Layer 9 of a small transformer language model trained on English Wikipedia (13 layers, counted from 0, width 96).
Take only the direct path to the model's output, skipping the later layers: a vector added to the residual stream pushes a token's score in proportion to its dot product with that token's output vector.

Output vectors of the tokens that the questions are about. A number n stands for (n - 500) times 0.0032.
"ings ": 445,262,560,499,308,456,611,538,256,554,370,332,593,496,676,621,393,500,471,661,824,460,400,426,273,320,531,450,627,521,410,508,629,833,735,548,205,469,542,445,711,647,610,479,367,330,719,405,613,282,400,399,715,670,298,429,360,456,452,536,614,504,419,582,391,471,547,414,569,660,606,527,555,507,470,462,468,700,569,449,881,371,461,500,327,581,508,456,479,617,277,614,409,588,439,372
"fil": 510,524,489,631,348,510,535,642,611,438,365,312,426,277,446,439,269,543,437,329,521,485,452,403,534,563,465,685,655,529,367,446,531,670,552,600,346,519,526,674,522,473,627,655,478,545,617,534,581,290,420,183,417,610,665,370,360,485,395,390,451,695,444,408,510,446,669,602,383,766,525,542,567,496,420,637,374,485,704,627,652,391,498,704,301,597,397,555,495,483,419,640,512,636,262,485
"op ": 703,460,535,529,639,538,652,423,645,531,369,452,437,437,477,489,367,512,269,499,567,618,608,618,225,311,333,420,827,494,702,518,681,469,580,502,226,416,698,529,556,565,410,569,470,499,504,502,511,416,305,395,388,492,664,370,310,539,691,680,758,612,551,743,522,307,565,401,403,567,634,520,379,499,413,484,521,513,521,343,411,614,314,516,412,708,383,377,514,577,450,492,405,502,412,512
"oy": 374,383,398,449,272,661,596,684,523,659,483,423,440,431,486,540,356,483,386,542,559,571,483,442,348,522,717,413,471,494,628,534,652,646,381,524,501,376,486,646,581,523,429,447,534,201,725,684,510,407,575,498,541,545,562,355,486,527,581,611,566,414,519,578,476,589,541,335,394,540,534,557,486,416,460,520,488,436,605,549,610,535,342,548,469,623,409,571,254,284,632,624,398,556,492,365
"had ": 563,586,364,601,569,545,391,264,601,655,483,388,379,480,370,474,353,355,479,480,479,617,377,401,380,390,444,509,755,347,462,419,505,415,476,494,310,473,581,722,513,438,501,398,584,387,527,660,409,316,803,455,620,339,506,570,322,587,592,832,559,597,665,498,689,388,645,548,217,665,786,498,614,544,563,640,384,640,456,386,501,465,274,518,404,419,615,588,682,421,345,642,486,443,645,280
"K": 499,520,590,535,470,489,585,365,589,461,485,457,329,555,392,489,433,411,527,600,421,480,474,569,534,580,695,471,555,458,561,536,492,661,607,406,382,544,564,466,474,472,443,604,566,521,388,357,577,475,454,488,527,522,501,437,436,466,393,605,475,300,555,554,380,486,525,421,580,503,616,563,501,488,471,687,483,467,501,525,462,548,615,501,511,517,539,573,329,425,562,395,562,465,589,385
"amil": 714,448,427,513,508,575,403,604,479,653,571,383,739,281,510,539,506,322,422,377,384,469,369,498,405,404,436,430,627,403,684,581,668,603,449,395,244,427,514,400,677,510,535,465,571,475,597,559,651,435,373,378,564,480,525,386,264,598,210,713,486,340,511,581,643,557,632,539,337,650,389,418,810,412,336,570,480,456,563,569,519,688,585,442,475,480,675,472,593,475,539,650,479,586,332,400
"ay ": 501,308,531,500,396,605,494,524,479,505,373,554,514,534,678,537,322,397,483,406,818,631,260,570,374,321,563,515,609,545,505,515,747,616,434,545,577,408,464,624,454,643,523,634,756,483,543,679,453,437,603,668,666,592,516,485,172,387,575,452,561,565,559,431,333,497,359,517,373,480,466,391,429,487,415,454,509,487,584,445,404,415,355,462,490,618,560,506,786,302,487,568,439,425,477,363
"year": 682,481,603,689,356,581,654,667,522,641,451,440,532,684,632,490,626,438,401,440,594,477,390,54,480,490,452,256,879,451,508,311,519,338,511,469,326,463,810,753,460,303,469,553,435,370,791,357,471,562,237,414,512,416,509,542,136,604,434,609,829,464,628,634,622,453,502,405,394,416,748,460,453,380,688,606,317,443,410,683,682,659,329,494,274,582,623,372,467,334,508,560,513,518,366,458
"ine": 539,502,580,527,364,617,642,586,489,671,363,490,584,523,451,599,468,538,329,333,408,574,510,432,366,443,589,298,459,552,523,447,627,450,502,551,437,414,498,370,500,508,567,328,330,359,680,582,526,492,634,474,366,499,479,414,492,294,658,553,606,539,495,630,463,269,576,413,561,505,627,474,450,601,437,446,503,560,505,620,532,609,408,492,605,701,636,484,616,459,519,647,342,634,187,470
"ween ": 430,343,473,547,278,656,483,601,732,698,282,569,393,140,386,632,562,238,482,517,721,531,321,506,226,450,446,338,526,404,654,630,753,707,592,411,366,445,558,538,636,501,678,602,436,275,613,469,634,529,424,460,738,637,663,264,267,468,515,522,668,281,520,763,972,339,699,583,100,628,666,559,686,539,479,601,281,712,715,643,593,430,527,497,246,492,754,318,407,202,221,488,358,376,374,387
"mus": 373,402,452,589,302,586,663,714,510,564,535,439,466,499,492,622,330,548,492,465,556,408,476,623,322,537,391,602,433,239,499,507,505,574,634,608,196,478,574,453,486,464,666,485,540,496,644,640,576,287,374,242,711,556,559,405,414,455,458,431,570,462,515,667,393,474,545,525,348,661,761,515,425,564,458,811,443,542,629,507,456,606,276,561,346,608,393,434,475,430,506,662,456,610,359,460

Output weights of attention head 1. The head adds the sum of these rows, row i times number i of z. A number n stands for (n - 500) times 0.0019.
o0: 534,446,544,654,466,543,367,392,643,495,650,277,488,373,571,541,573,678,448,487,648,584,560,555,450,541,380,479,485,623,455,554,299,554,608,638,615,556,402,547,548,334,436,285,508,540,581,591,527,379,527,505,468,508,343,382,614,527,614,570,324,534,771,436,376,536,628,665,475,337,366,734,488,553,378,176,362,571,681,457,465,593,583,428,382,468,455,376,597,458,548,508,557,307,571,402
o1: 525,548,401,241,476,617,570,579,551,694,645,385,475,467,516,492,750,510,664,412,425,374,329,610,740,462,481,595,447,434,276,572,630,517,537,542,457,384,287,498,736,304,525,375,406,549,485,623,524,498,617,548,284,478,533,417,570,582,259,722,367,383,558,421,690,445,502,408,396,539,520,504,376,272,562,482,285,516,600,432,445,619,545,392,644,555,604,676,365,273,531,510,794,748,368,518
o2: 413,436,420,417,409,613,728,415,532,481,543,714,501,362,659,421,265,420,567,404,404,815,375,357,366,400,740,366,295,515,680,578,421,371,543,530,543,561,561,634,266,398,523,408,640,683,630,376,519,478,458,717,524,361,601,609,279,622,547,499,421,658,473,580,537,512,470,436,404,430,590,447,567,423,475,429,480,726,336,556,696,471,348,591,512,698,331,354,454,517,555,752,649,288,573,368
o3: 470,479,498,349,633,416,443,365,714,669,599,450,414,450,507,612,265,459,508,473,581,294,554,355,508,587,471,374,593,513,299,374,650,493,439,454,742,557,513,528,419,433,251,353,590,495,303,639,441,562,610,437,516,700,550,537,532,535,532,550,219,484,423,507,477,444,742,510,680,458,663,526,503,426,438,483,454,752,474,431,545,290,599,461,671,624,596,711,421,462,447,526,288,518,540,569
o4: 533,649,480,464,447,256,466,592,488,546,555,519,552,520,624,531,543,359,284,531,320,491,454,745,518,356,432,244,456,625,552,593,411,509,338,446,580,503,254,669,593,385,634,609,260,677,470,248,341,640,559,554,492,583,536,534,388,529,451,293,397,513,605,440,436,616,548,577,536,611,599,308,568,372,494,471,657,528,613,656,537,612,539,517,528,572,539,517,482,510,618,397,283,612,443,535
o5: 420,516,613,208,412,609,449,261,691,462,710,492,516,705,479,398,442,587,679,646,704,583,556,294,217,485,585,538,557,323,534,443,231,560,565,556,537,728,575,620,561,399,414,440,263,553,483,553,556,377,599,361,405,476,352,450,671,516,664,348,498,445,565,554,501,660,398,626,481,373,465,364,271,340,457,508,220,546,484,653,568,606,569,482,387,598,506,543,437,527,738,774,594,367,607,392
o6: 231,541,348,373,447,373,512,379,409,275,515,514,503,554,591,640,273,512,355,398,511,548,414,592,673,372,229,549,402,550,281,699,456,591,528,609,271,636,726,324,515,580,451,407,697,657,377,590,566,493,590,580,526,604,393,551,403,510,206,496,714,614,509,470,568,489,575,453,497,446,526,523,587,515,653,585,316,484,653,368,496,511,475,622,676,434,443,769,380,709,522,390,633,427,535,494
o7: 385,611,612,485,506,639,468,430,620,518,432,468,519,554,333,396,572,676,640,493,507,573,229,429,485,479,571,602,761,560,490,621,382,478,583,475,443,832,448,422,584,323,487,473,477,563,498,273,405,592,649,274,388,569,443,559,567,305,646,471,328,636,526,779,658,294,368,471,575,503,483,427,465,579,335,469,462,247,632,523,516,475,451,390,643,620,661,515,489,414,455,502,616,287,483,421
o8: 541,433,448,617,373,427,341,399,603,620,335,521,553,336,435,494,580,536,542,527,425,431,482,647,611,390,391,401,616,528,362,368,330,702,472,286,552,440,457,626,557,650,321,525,452,418,756,341,481,549,536,505,548,541,388,519,489,384,579,538,477,577,417,533,613,636,507,362,452,342,607,401,358,601,629,489,507,795,511,582,641,438,643,422,546,620,488,461,369,489,328,623,559,483,734,526
o9: 434,740,596,417,651,382,401,508,347,420,261,479,504,452,557,317,488,494,585,398,817,461,484,423,511,596,675,419,535,616,484,359,271,363,170,575,615,504,605,496,424,552,619,333,305,480,631,541,678,645,535,822,628,499,280,384,464,515,480,514,417,482,500,654,632,364,690,477,413,556,508,523,578,552,717,728,267,506,537,436,564,586,341,480,310,363,628,415,729,388,404,591,599,635,489,196
o10: 704,612,714,359,411,362,702,713,299,750,347,510,421,506,531,540,419,570,554,642,600,374,456,616,557,543,349,458,602,585,409,345,690,489,543,510,558,480,399,298,565,595,594,463,752,515,577,641,488,579,477,443,580,469,561,338,434,510,452,132,484,492,539,578,382,538,522,435,572,354,509,291,534,371,545,624,490,204,478,389,444,322,572,455,527,593,524,451,595,618,403,524,475,622,469,438
o11: 434,665,408,589,570,327,215,479,293,753,442,722,445,634,517,356,504,301,504,474,585,372,537,414,410,381,591,461,498,378,546,425,714,416,546,451,561,329,299,403,254,444,536,387,626,620,430,530,530,528,509,542,569,498,526,422,458,381,616,604,505,567,647,519,697,617,559,524,486,599,608,513,455,818,756,375,439,608,319,614,370,613,575,579,502,374,451,383,366,669,375,537,456,514,385,655
o12: 700,570,555,725,581,528,758,535,560,546,455,386,706,599,498,480,459,261,429,325,408,658,707,317,439,438,453,637,406,533,569,571,495,574,610,650,418,363,536,528,728,599,342,432,525,618,457,647,412,561,350,551,205,449,514,386,570,482,426,432,634,591,392,403,626,429,456,701,605,245,460,504,606,394,350,705,572,502,754,496,509,476,522,444,336,382,416,299,433,450,313,435,445,601,326,519
o13: 645,511,585,715,574,453,647,553,572,672,541,568,396,583,248,381,686,642,575,501,571,677,432,311,546,646,474,380,445,476,529,290,345,604,460,449,368,366,578,319,864,473,395,681,530,531,560,339,548,543,714,329,423,503,348,456,403,415,431,545,430,487,501,425,391,534,440,378,496,704,313,329,604,640,729,504,627,427,440,292,646,502,464,485,475,440,503,596,728,495,370,201,308,584,524,639
o14: 489,492,367,206,418,492,493,525,494,726,385,523,361,459,498,503,527,423,281,530,586,424,631,568,509,506,425,398,563,546,802,619,474,476,462,661,417,242,669,557,697,615,508,689,529,753,570,590,468,431,550,620,458,595,630,347,659,580,516,367,666,446,490,414,652,605,575,430,327,619,641,490,519,453,473,174,430,476,471,537,445,520,236,405,616,446,544,354,487,550,351,552,298,584,460,346
o15: 578,602,503,641,408,470,509,467,553,488,625,428,385,570,475,368,574,415,415,503,705,434,431,455,228,426,446,564,676,539,157,330,295,511,538,450,482,638,345,518,595,522,612,563,385,498,452,375,506,560,624,763,303,575,605,402,563,554,638,354,535,445,664,510,697,455,468,406,494,436,535,567,418,539,399,395,641,487,461,539,576,534,646,453,605,615,601,445,419,486,678,320,626,374,476,492
o16: 362,477,577,365,307,370,622,381,347,501,543,620,747,389,500,622,429,558,351,432,644,453,456,714,630,625,202,491,648,497,471,244,546,619,416,500,473,553,598,676,583,344,704,272,511,516,616,440,488,540,498,699,517,583,599,367,521,513,403,366,448,266,379,379,525,341,596,496,467,499,486,506,615,522,498,603,411,432,713,503,407,644,720,475,403,495,629,408,669,427,665,335,254,590,506,675
o17: 646,265,488,713,606,620,612,436,635,528,354,386,480,527,453,363,701,324,361,452,568,443,333,650,485,450,623,575,495,517,820,747,572,526,316,548,463,518,422,413,615,440,678,556,622,473,266,598,329,546,408,491,523,544,433,699,412,410,548,502,396,567,546,404,532,491,545,510,243,390,525,387,346,728,335,511,349,551,505,539,585,638,353,648,595,428,621,618,428,484,431,387,571,241,544,518
o18: 423,335,551,154,536,418,412,530,516,516,382,525,531,592,512,564,346,263,456,509,499,613,395,603,539,533,390,624,470,541,612,430,249,403,350,407,398,823,469,412,93,460,736,605,526,480,501,616,447,520,539,381,528,619,683,495,406,509,438,593,620,437,483,589,497,606,447,645,499,537,650,632,563,502,476,600,606,462,588,343,469,550,421,574,540,695,518,293,692,341,592,467,299,672,481,620
o19: 734,491,603,402,398,405,605,428,425,657,687,399,497,510,651,553,317,642,398,377,496,391,526,679,228,537,381,488,371,401,547,480,435,493,541,555,407,325,429,524,731,537,193,470,656,605,458,322,541,567,369,321,469,617,457,635,459,395,635,768,714,462,524,337,463,535,367,665,555,499,744,464,598,401,604,662,539,415,467,663,449,458,404,515,494,388,466,522,492,499,506,469,630,393,507,476
o20: 296,728,517,524,82,490,498,433,542,627,503,252,471,347,612,612,391,562,320,667,448,468,434,489,394,409,509,443,440,519,734,434,968,413,591,441,642,458,571,307,406,460,502,329,634,331,472,456,429,599,490,472,494,474,468,570,612,607,465,625,547,538,561,681,318,500,338,602,281,517,628,565,704,572,472,640,433,321,473,650,401,611,502,544,543,459,452,533,487,578,630,470,472,631,501,378
o21: 772,418,541,309,313,485,578,407,542,459,480,617,358,516,443,404,658,633,422,524,376,466,404,535,525,369,524,500,309,541,434,465,647,478,464,329,586,334,349,659,499,429,704,517,447,685,608,417,477,740,314,419,548,512,424,507,523,434,283,345,395,764,435,599,584,482,522,696,581,402,597,505,365,306,544,515,642,587,561,402,537,548,384,408,531,466,583,512,585,732,519,505,579,526,444,657
o22: 526,292,346,241,605,403,427,638,464,687,286,343,460,457,719,481,444,316,686,431,689,719,535,433,637,635,689,654,408,415,562,707,395,849,532,507,488,501,509,531,379,499,505,480,535,536,265,472,561,552,547,286,545,627,420,624,538,521,435,379,376,305,536,593,643,554,290,561,434,468,549,304,468,415,558,399,438,553,384,336,718,440,610,504,617,321,444,551,376,529,486,394,796,515,619,550
o23: 550,650,296,818,511,515,588,548,751,415,554,616,602,665,532,496,266,619,590,440,262,662,446,640,449,367,524,496,361,502,437,673,393,390,401,535,445,359,589,431,534,327,402,649,534,382,645,589,464,553,317,627,349,486,791,473,506,532,629,383,518,398,602,706,362,245,337,583,513,531,412,479,420,628,486,535,444,255,474,349,334,436,489,268,808,342,315,578,739,542,576,460,437,495,744,583
o24: 692,680,594,292,448,598,267,483,320,503,532,485,252,501,496,509,697,334,487,543,571,634,480,331,556,461,559,427,480,545,442,505,725,446,443,607,414,479,641,483,282,817,736,391,572,761,524,630,482,621,388,751,508,459,567,547,453,441,526,486,506,648,698,420,387,510,303,417,535,335,361,570,335,212,445,652,588,681,406,500,618,582,695,549,548,335,567,454,623,347,492,337,342,334,452,320
o25: 626,397,529,436,427,539,478,266,658,416,458,692,596,408,450,675,574,497,514,494,641,308,601,601,476,445,665,540,606,465,478,306,517,695,471,344,380,709,602,490,535,517,553,616,345,476,442,563,238,692,549,431,369,566,649,507,410,569,483,626,371,454,456,388,431,570,652,703,474,483,530,506,573,494,483,569,567,607,603,303,461,585,456,612,380,423,469,335,319,350,484,561,440,455,430,412
o26: 505,622,522,415,456,492,558,432,469,506,450,502,543,635,535,440,609,472,427,197,526,539,741,570,489,563,591,516,426,534,437,379,724,606,488,343,543,777,689,509,512,494,354,590,485,275,611,482,346,486,561,630,632,280,301,508,485,654,579,406,411,107,351,459,498,425,531,437,583,362,666,507,671,644,480,679,367,448,529,615,441,566,694,350,432,487,450,515,633,563,656,286,338,682,442,235
o27: 455,705,418,202,539,729,635,361,448,478,464,464,610,562,446,600,413,604,332,567,614,434,243,498,478,325,422,511,577,402,610,612,748,604,454,427,667,500,419,466,438,525,452,604,603,452,469,632,437,454,493,619,683,610,663,350,269,540,571,580,580,491,262,393,476,225,356,675,509,536,456,572,502,379,588,593,533,380,472,620,646,489,500,564,476,628,178,625,501,525,392,531,533,502,330,464
o28: 528,150,548,469,525,536,441,523,668,453,692,504,580,422,522,646,550,559,479,318,554,511,413,479,617,416,432,673,526,459,560,541,599,463,591,393,287,610,398,496,397,416,635,515,530,486,572,606,737,519,423,515,639,529,296,263,536,572,545,457,393,452,443,525,530,506,292,325,522,664,507,544,577,519,465,643,550,535,385,642,645,540,603,518,446,387,432,598,555,520,430,370,310,407,345,561
o29: 455,483,585,650,201,443,619,587,522,597,599,660,806,563,447,421,484,443,599,424,532,552,349,408,262,617,448,507,355,507,355,486,352,626,474,478,299,361,517,694,336,571,638,540,643,418,448,511,424,484,535,504,451,395,558,547,302,646,577,543,688,538,464,638,412,676,603,567,487,514,550,399,407,392,602,435,463,432,533,451,443,559,480,439,632,625,424,641,518,412,237,400,463,525,489,692
o30: 577,640,531,485,662,682,442,531,388,580,703,422,643,193,459,378,580,344,463,473,550,516,685,440,414,472,423,470,162,338,465,527,429,502,357,496,336,634,465,584,551,606,452,442,510,486,548,587,518,648,353,536,429,561,541,315,451,493,467,493,506,543,439,437,420,629,467,666,496,764,330,487,662,572,544,464,311,549,434,638,485,246,578,445,466,544,578,570,421,726,558,519,566,534,494,494
o31: 493,567,598,495,285,367,513,400,304,542,411,510,245,501,563,375,440,410,332,597,723,533,392,335,575,366,613,517,445,538,527,510,468,633,437,650,636,644,845,500,664,585,507,578,683,441,496,541,389,289,271,413,504,284,481,455,652,641,597,752,460,472,468,365,402,646,421,453,758,395,550,520,294,723,486,717,340,677,506,455,420,569,468,320,580,398,453,566,414,616,511,295,512,653,464,577

Each question shows a token from some text and the vector z that the head gathered there. A number n stands for (n - 500) times 0.014.

". ": 510,640,338,418,608,505,390,404,371,385,625,526,571,579,696,378,588,493,411,582,628,618,303,365,553,485,549,628,483,337,491,434
Which two tokens does it push up most, strongest first? "amil", "ine"

"ad": 598,442,451,572,427,646,605,399,394,468,540,725,447,436,560,599,484,445,587,669,520,298,483,617,484,591,499,574,602,510,582,436
Which of these tokens does it push down most? "year"

"D": 522,475,567,590,490,522,519,544,472,526,517,514,446,490,521,546,499,514,529,514,531,469,504,509,509,591,503,600,505,442,529,488
Which of these tokens does it push down most? "year"

", ": 496,583,425,492,499,493,415,444,431,478,492,532,497,534,566,456,485,525,432,519,579,412,418,419,596,508,585,627,483,383,444,508
Which of these tokens does it push down most? "fil"

"W": 481,582,466,483,413,487,469,472,544,537,486,523,516,486,536,478,509,490,473,502,522,481,499,432,508,529,501,572,509,469,436,627
Which of these tokens does it push up most? "ings "

"5": 435,625,443,489,561,446,408,366,528,500,504,607,537,397,610,395,568,447,474,473,538,562,459,376,495,631,510,625,545,438,485,499
Which of these tokens does it push up most? "ween "

"el": 539,360,201,650,380,565,547,455,222,543,604,586,457,722,250,561,340,444,146,401,346,481,393,547,372,698,595,554,796,474,728,379
Which two tokens does it push up most, strongest first? "fil", "ings "

"ed ": 504,534,488,479,485,520,563,444,427,493,487,439,463,521,532,474,558,417,556,521,502,448,513,477,449,554,557,533,501,526,560,550
Which of these tokens does it push up most? "mus"

",": 550,581,542,477,453,554,454,542,483,526,477,433,550,456,592,473,512,474,441,446,542,398,530,512,461,514,561,585,535,532,509,520
Which two tokens does it push up most, strongest first? "oy", "ween "

"e": 545,481,582,425,528,642,480,526,584,477,269,442,426,512,565,455,420,516,478,529,413,503,508,321,473,473,443,490,517,512,531,308
Which of these tokens does it push down most? "ay "

"he ": 460,613,426,490,592,449,442,391,403,433,592,514,515,540,631,431,564,486,391,568,624,600,373,382,630,532,567,670,499,400,434,499
Which two tokens does it push up most, strongest first? "amil", "ine"

"tic": 523,240,413,383,523,522,472,513,453,472,357,450,436,477,672,439,352,607,717,462,297,383,494,570,275,496,564,403,647,515,411,386
Which two tokens does it push up most, strongest first? "op ", "mus"

"R": 562,432,612,542,495,506,530,522,565,496,518,503,580,501,586,464,538,509,536,535,503,517,455,512,509,498,481,489,435,527,569,572
Which of these tokens does it push up most? "op "

"at ": 451,490,536,522,480,513,499,515,485,516,506,436,509,511,543,504,483,500,461,514,538,514,438,524,523,448,482,531,514,472,497,472
Which two tokens does it push up most, strongest first? "op ", "ine"

"3": 542,525,550,550,521,506,470,489,451,544,502,498,491,447,512,562,482,597,524,516,416,493,587,526,535,561,511,489,473,546,531,475
Which three tokens does it push up most, strongest first? "ay ", "ween ", "had "

"a ": 523,463,579,478,431,523,536,474,469,516,448,596,464,460,466,553,425,541,488,548,551,434,489,493,496,515,512,597,509,481,528,461
Which of these tokens does it push down most? "fil"

"er ": 490,679,425,567,394,557,562,524,568,474,534,433,401,568,462,588,414,484,342,557,411,419,455,598,433,434,543,539,541,488,467,448
Which two tokens does it push up most, strongest first? "K", "had "

"l": 495,612,413,391,508,523,459,414,444,410,526,486,500,627,599,404,585,398,408,510,561,585,337,383,620,500,522,621,539,422,373,547
Which of these tokens does it push up most? "amil"

"| ": 515,602,471,573,467,549,527,496,472,521,526,463,476,474,485,568,470,545,430,526,449,455,550,546,497,519,520,512,500,492,505,467
Which of these tokens does it push up most? "K"

"\n": 451,495,486,542,503,500,520,411,502,497,500,521,523,529,599,493,526,489,414,583,504,530,438,446,541,448,471,551,518,464,506,488
Which of these tokens does it push down most? "K"

"18": 459,673,383,506,541,496,417,386,463,460,505,562,551,458,619,392,532,477,404,524,576,537,416,380,567,547,521,657,532,392,474,517
Which three tokens does it push up most, strongest first? "amil", "ween ", "oy"

"as": 461,369,414,438,458,415,490,470,692,538,713,267,621,566,634,377,520,470,266,690,433,800,419,786,654,445,404,632,511,677,311,483
Which two tokens does it push up most, strongest first? "op ", "ay "

"it": 514,423,578,611,437,433,519,438,545,669,446,494,623,482,376,449,579,705,470,488,554,487,581,527,507,467,543,503,394,401,520,659
Which two tokens does it push up most, strongest first? "had ", "ay "

"8": 517,556,516,642,512,551,531,493,512,475,505,485,436,492,460,591,490,470,525,535,492,466,520,481,443,539,517,515,537,513,499,492
Which of these tokens does it push up most? "K"

" ": 461,502,609,542,414,586,526,516,454,570,577,479,539,517,533,453,492,506,496,491,551,371,529,491,522,487,471,514,476,559,565,562
Which two tokens does it push up most, strongest first? "oy", "had "

"Af": 549,656,573,599,698,484,528,514,404,462,418,489,639,440,322,649,533,376,584,537,503,590,526,422,522,677,496,506,470,449,467,439
Which of these tokens does it push up most? "fil"

"a": 439,459,431,605,450,460,537,558,450,540,427,583,501,497,512,568,420,550,472,635,501,422,597,421,377,557,551,528,430,467,451,485
Which two tokens does it push up most, strongest first? "had ", "K"

"t": 441,628,588,563,566,435,370,544,417,413,521,494,550,614,529,381,582,468,448,500,542,405,381,424,408,533,565,528,534,579,370,469
Which of these tokens does it push up most? "ine"

"ue ": 490,479,536,543,525,495,529,513,503,564,547,473,505,472,502,461,543,535,460,519,573,519,481,516,490,501,529,551,508,494,497,500
Which two tokens does it push up most, strongest first? "ay ", "ween "

"Can": 515,500,674,505,458,563,553,536,473,563,397,642,461,455,478,597,376,536,529,500,545,503,525,486,479,455,469,692,464,487,515,469
Which two tokens does it push up most, strongest first? "had ", "ay "

"our": 646,413,487,246,246,434,254,617,823,746,527,393,492,561,600,397,565,378,610,576,460,558,397,501,551,405,626,491,709,642,600,790
Which two tokens does it push up most, strongest first? "year", "ings "

"H": 491,521,536,569,583,482,450,498,493,495,577,489,496,480,557,460,556,537,452,495,535,501,506,504,521,500,532,583,470,510,473,525
Which of these tokens does it push up most? "ay "

"o": 450,520,530,507,416,482,464,524,492,571,484,587,484,586,472,527,545,439,498,506,637,383,699,337,550,399,543,526,436,572,505,642
Which of these tokens does it push down most? "op "

"ey ": 548,630,462,610,378,405,628,593,547,459,466,402,569,444,512,453,601,497,566,438,404,398,413,424,389,573,462,622,614,533,490,526
Which of these tokens does it push up most? "fil"

"\n\n": 431,573,490,458,479,462,489,533,451,540,494,475,524,548,547,479,516,527,518,534,549,548,376,439,579,501,510,618,547,395,493,487
Which of these tokens does it push up most? "amil"

"y": 496,212,555,422,434,473,430,691,645,474,419,705,758,522,364,478,539,599,513,590,464,355,420,506,612,488,571,635,607,766,387,689
Which two tokens does it push up most, strongest first? "year", "op "

"wi": 471,563,524,582,528,472,433,505,463,485,530,480,485,494,541,481,494,494,489,494,502,496,486,473,530,519,505,588,440,447,471,518
Which of these tokens does it push up most? "oy"

"m": 621,457,573,553,478,692,326,566,621,838,424,604,293,581,391,489,659,589,455,305,415,510,568,441,597,521,450,445,441,600,443,474
Which of these tokens does it push down most? "op "

"the ": 523,602,495,431,552,453,418,468,468,431,515,519,548,506,618,442,503,502,465,508,560,489,429,403,600,516,479,570,446,470,463,552
Which of these tokens does it push up most? "amil"

"d ": 441,540,468,504,453,439,499,388,470,492,528,531,477,469,474,478,533,474,571,575,496,508,495,476,475,576,458,572,552,544,456,455
Which two tokens does it push up most, strongest first? "mus", "amil"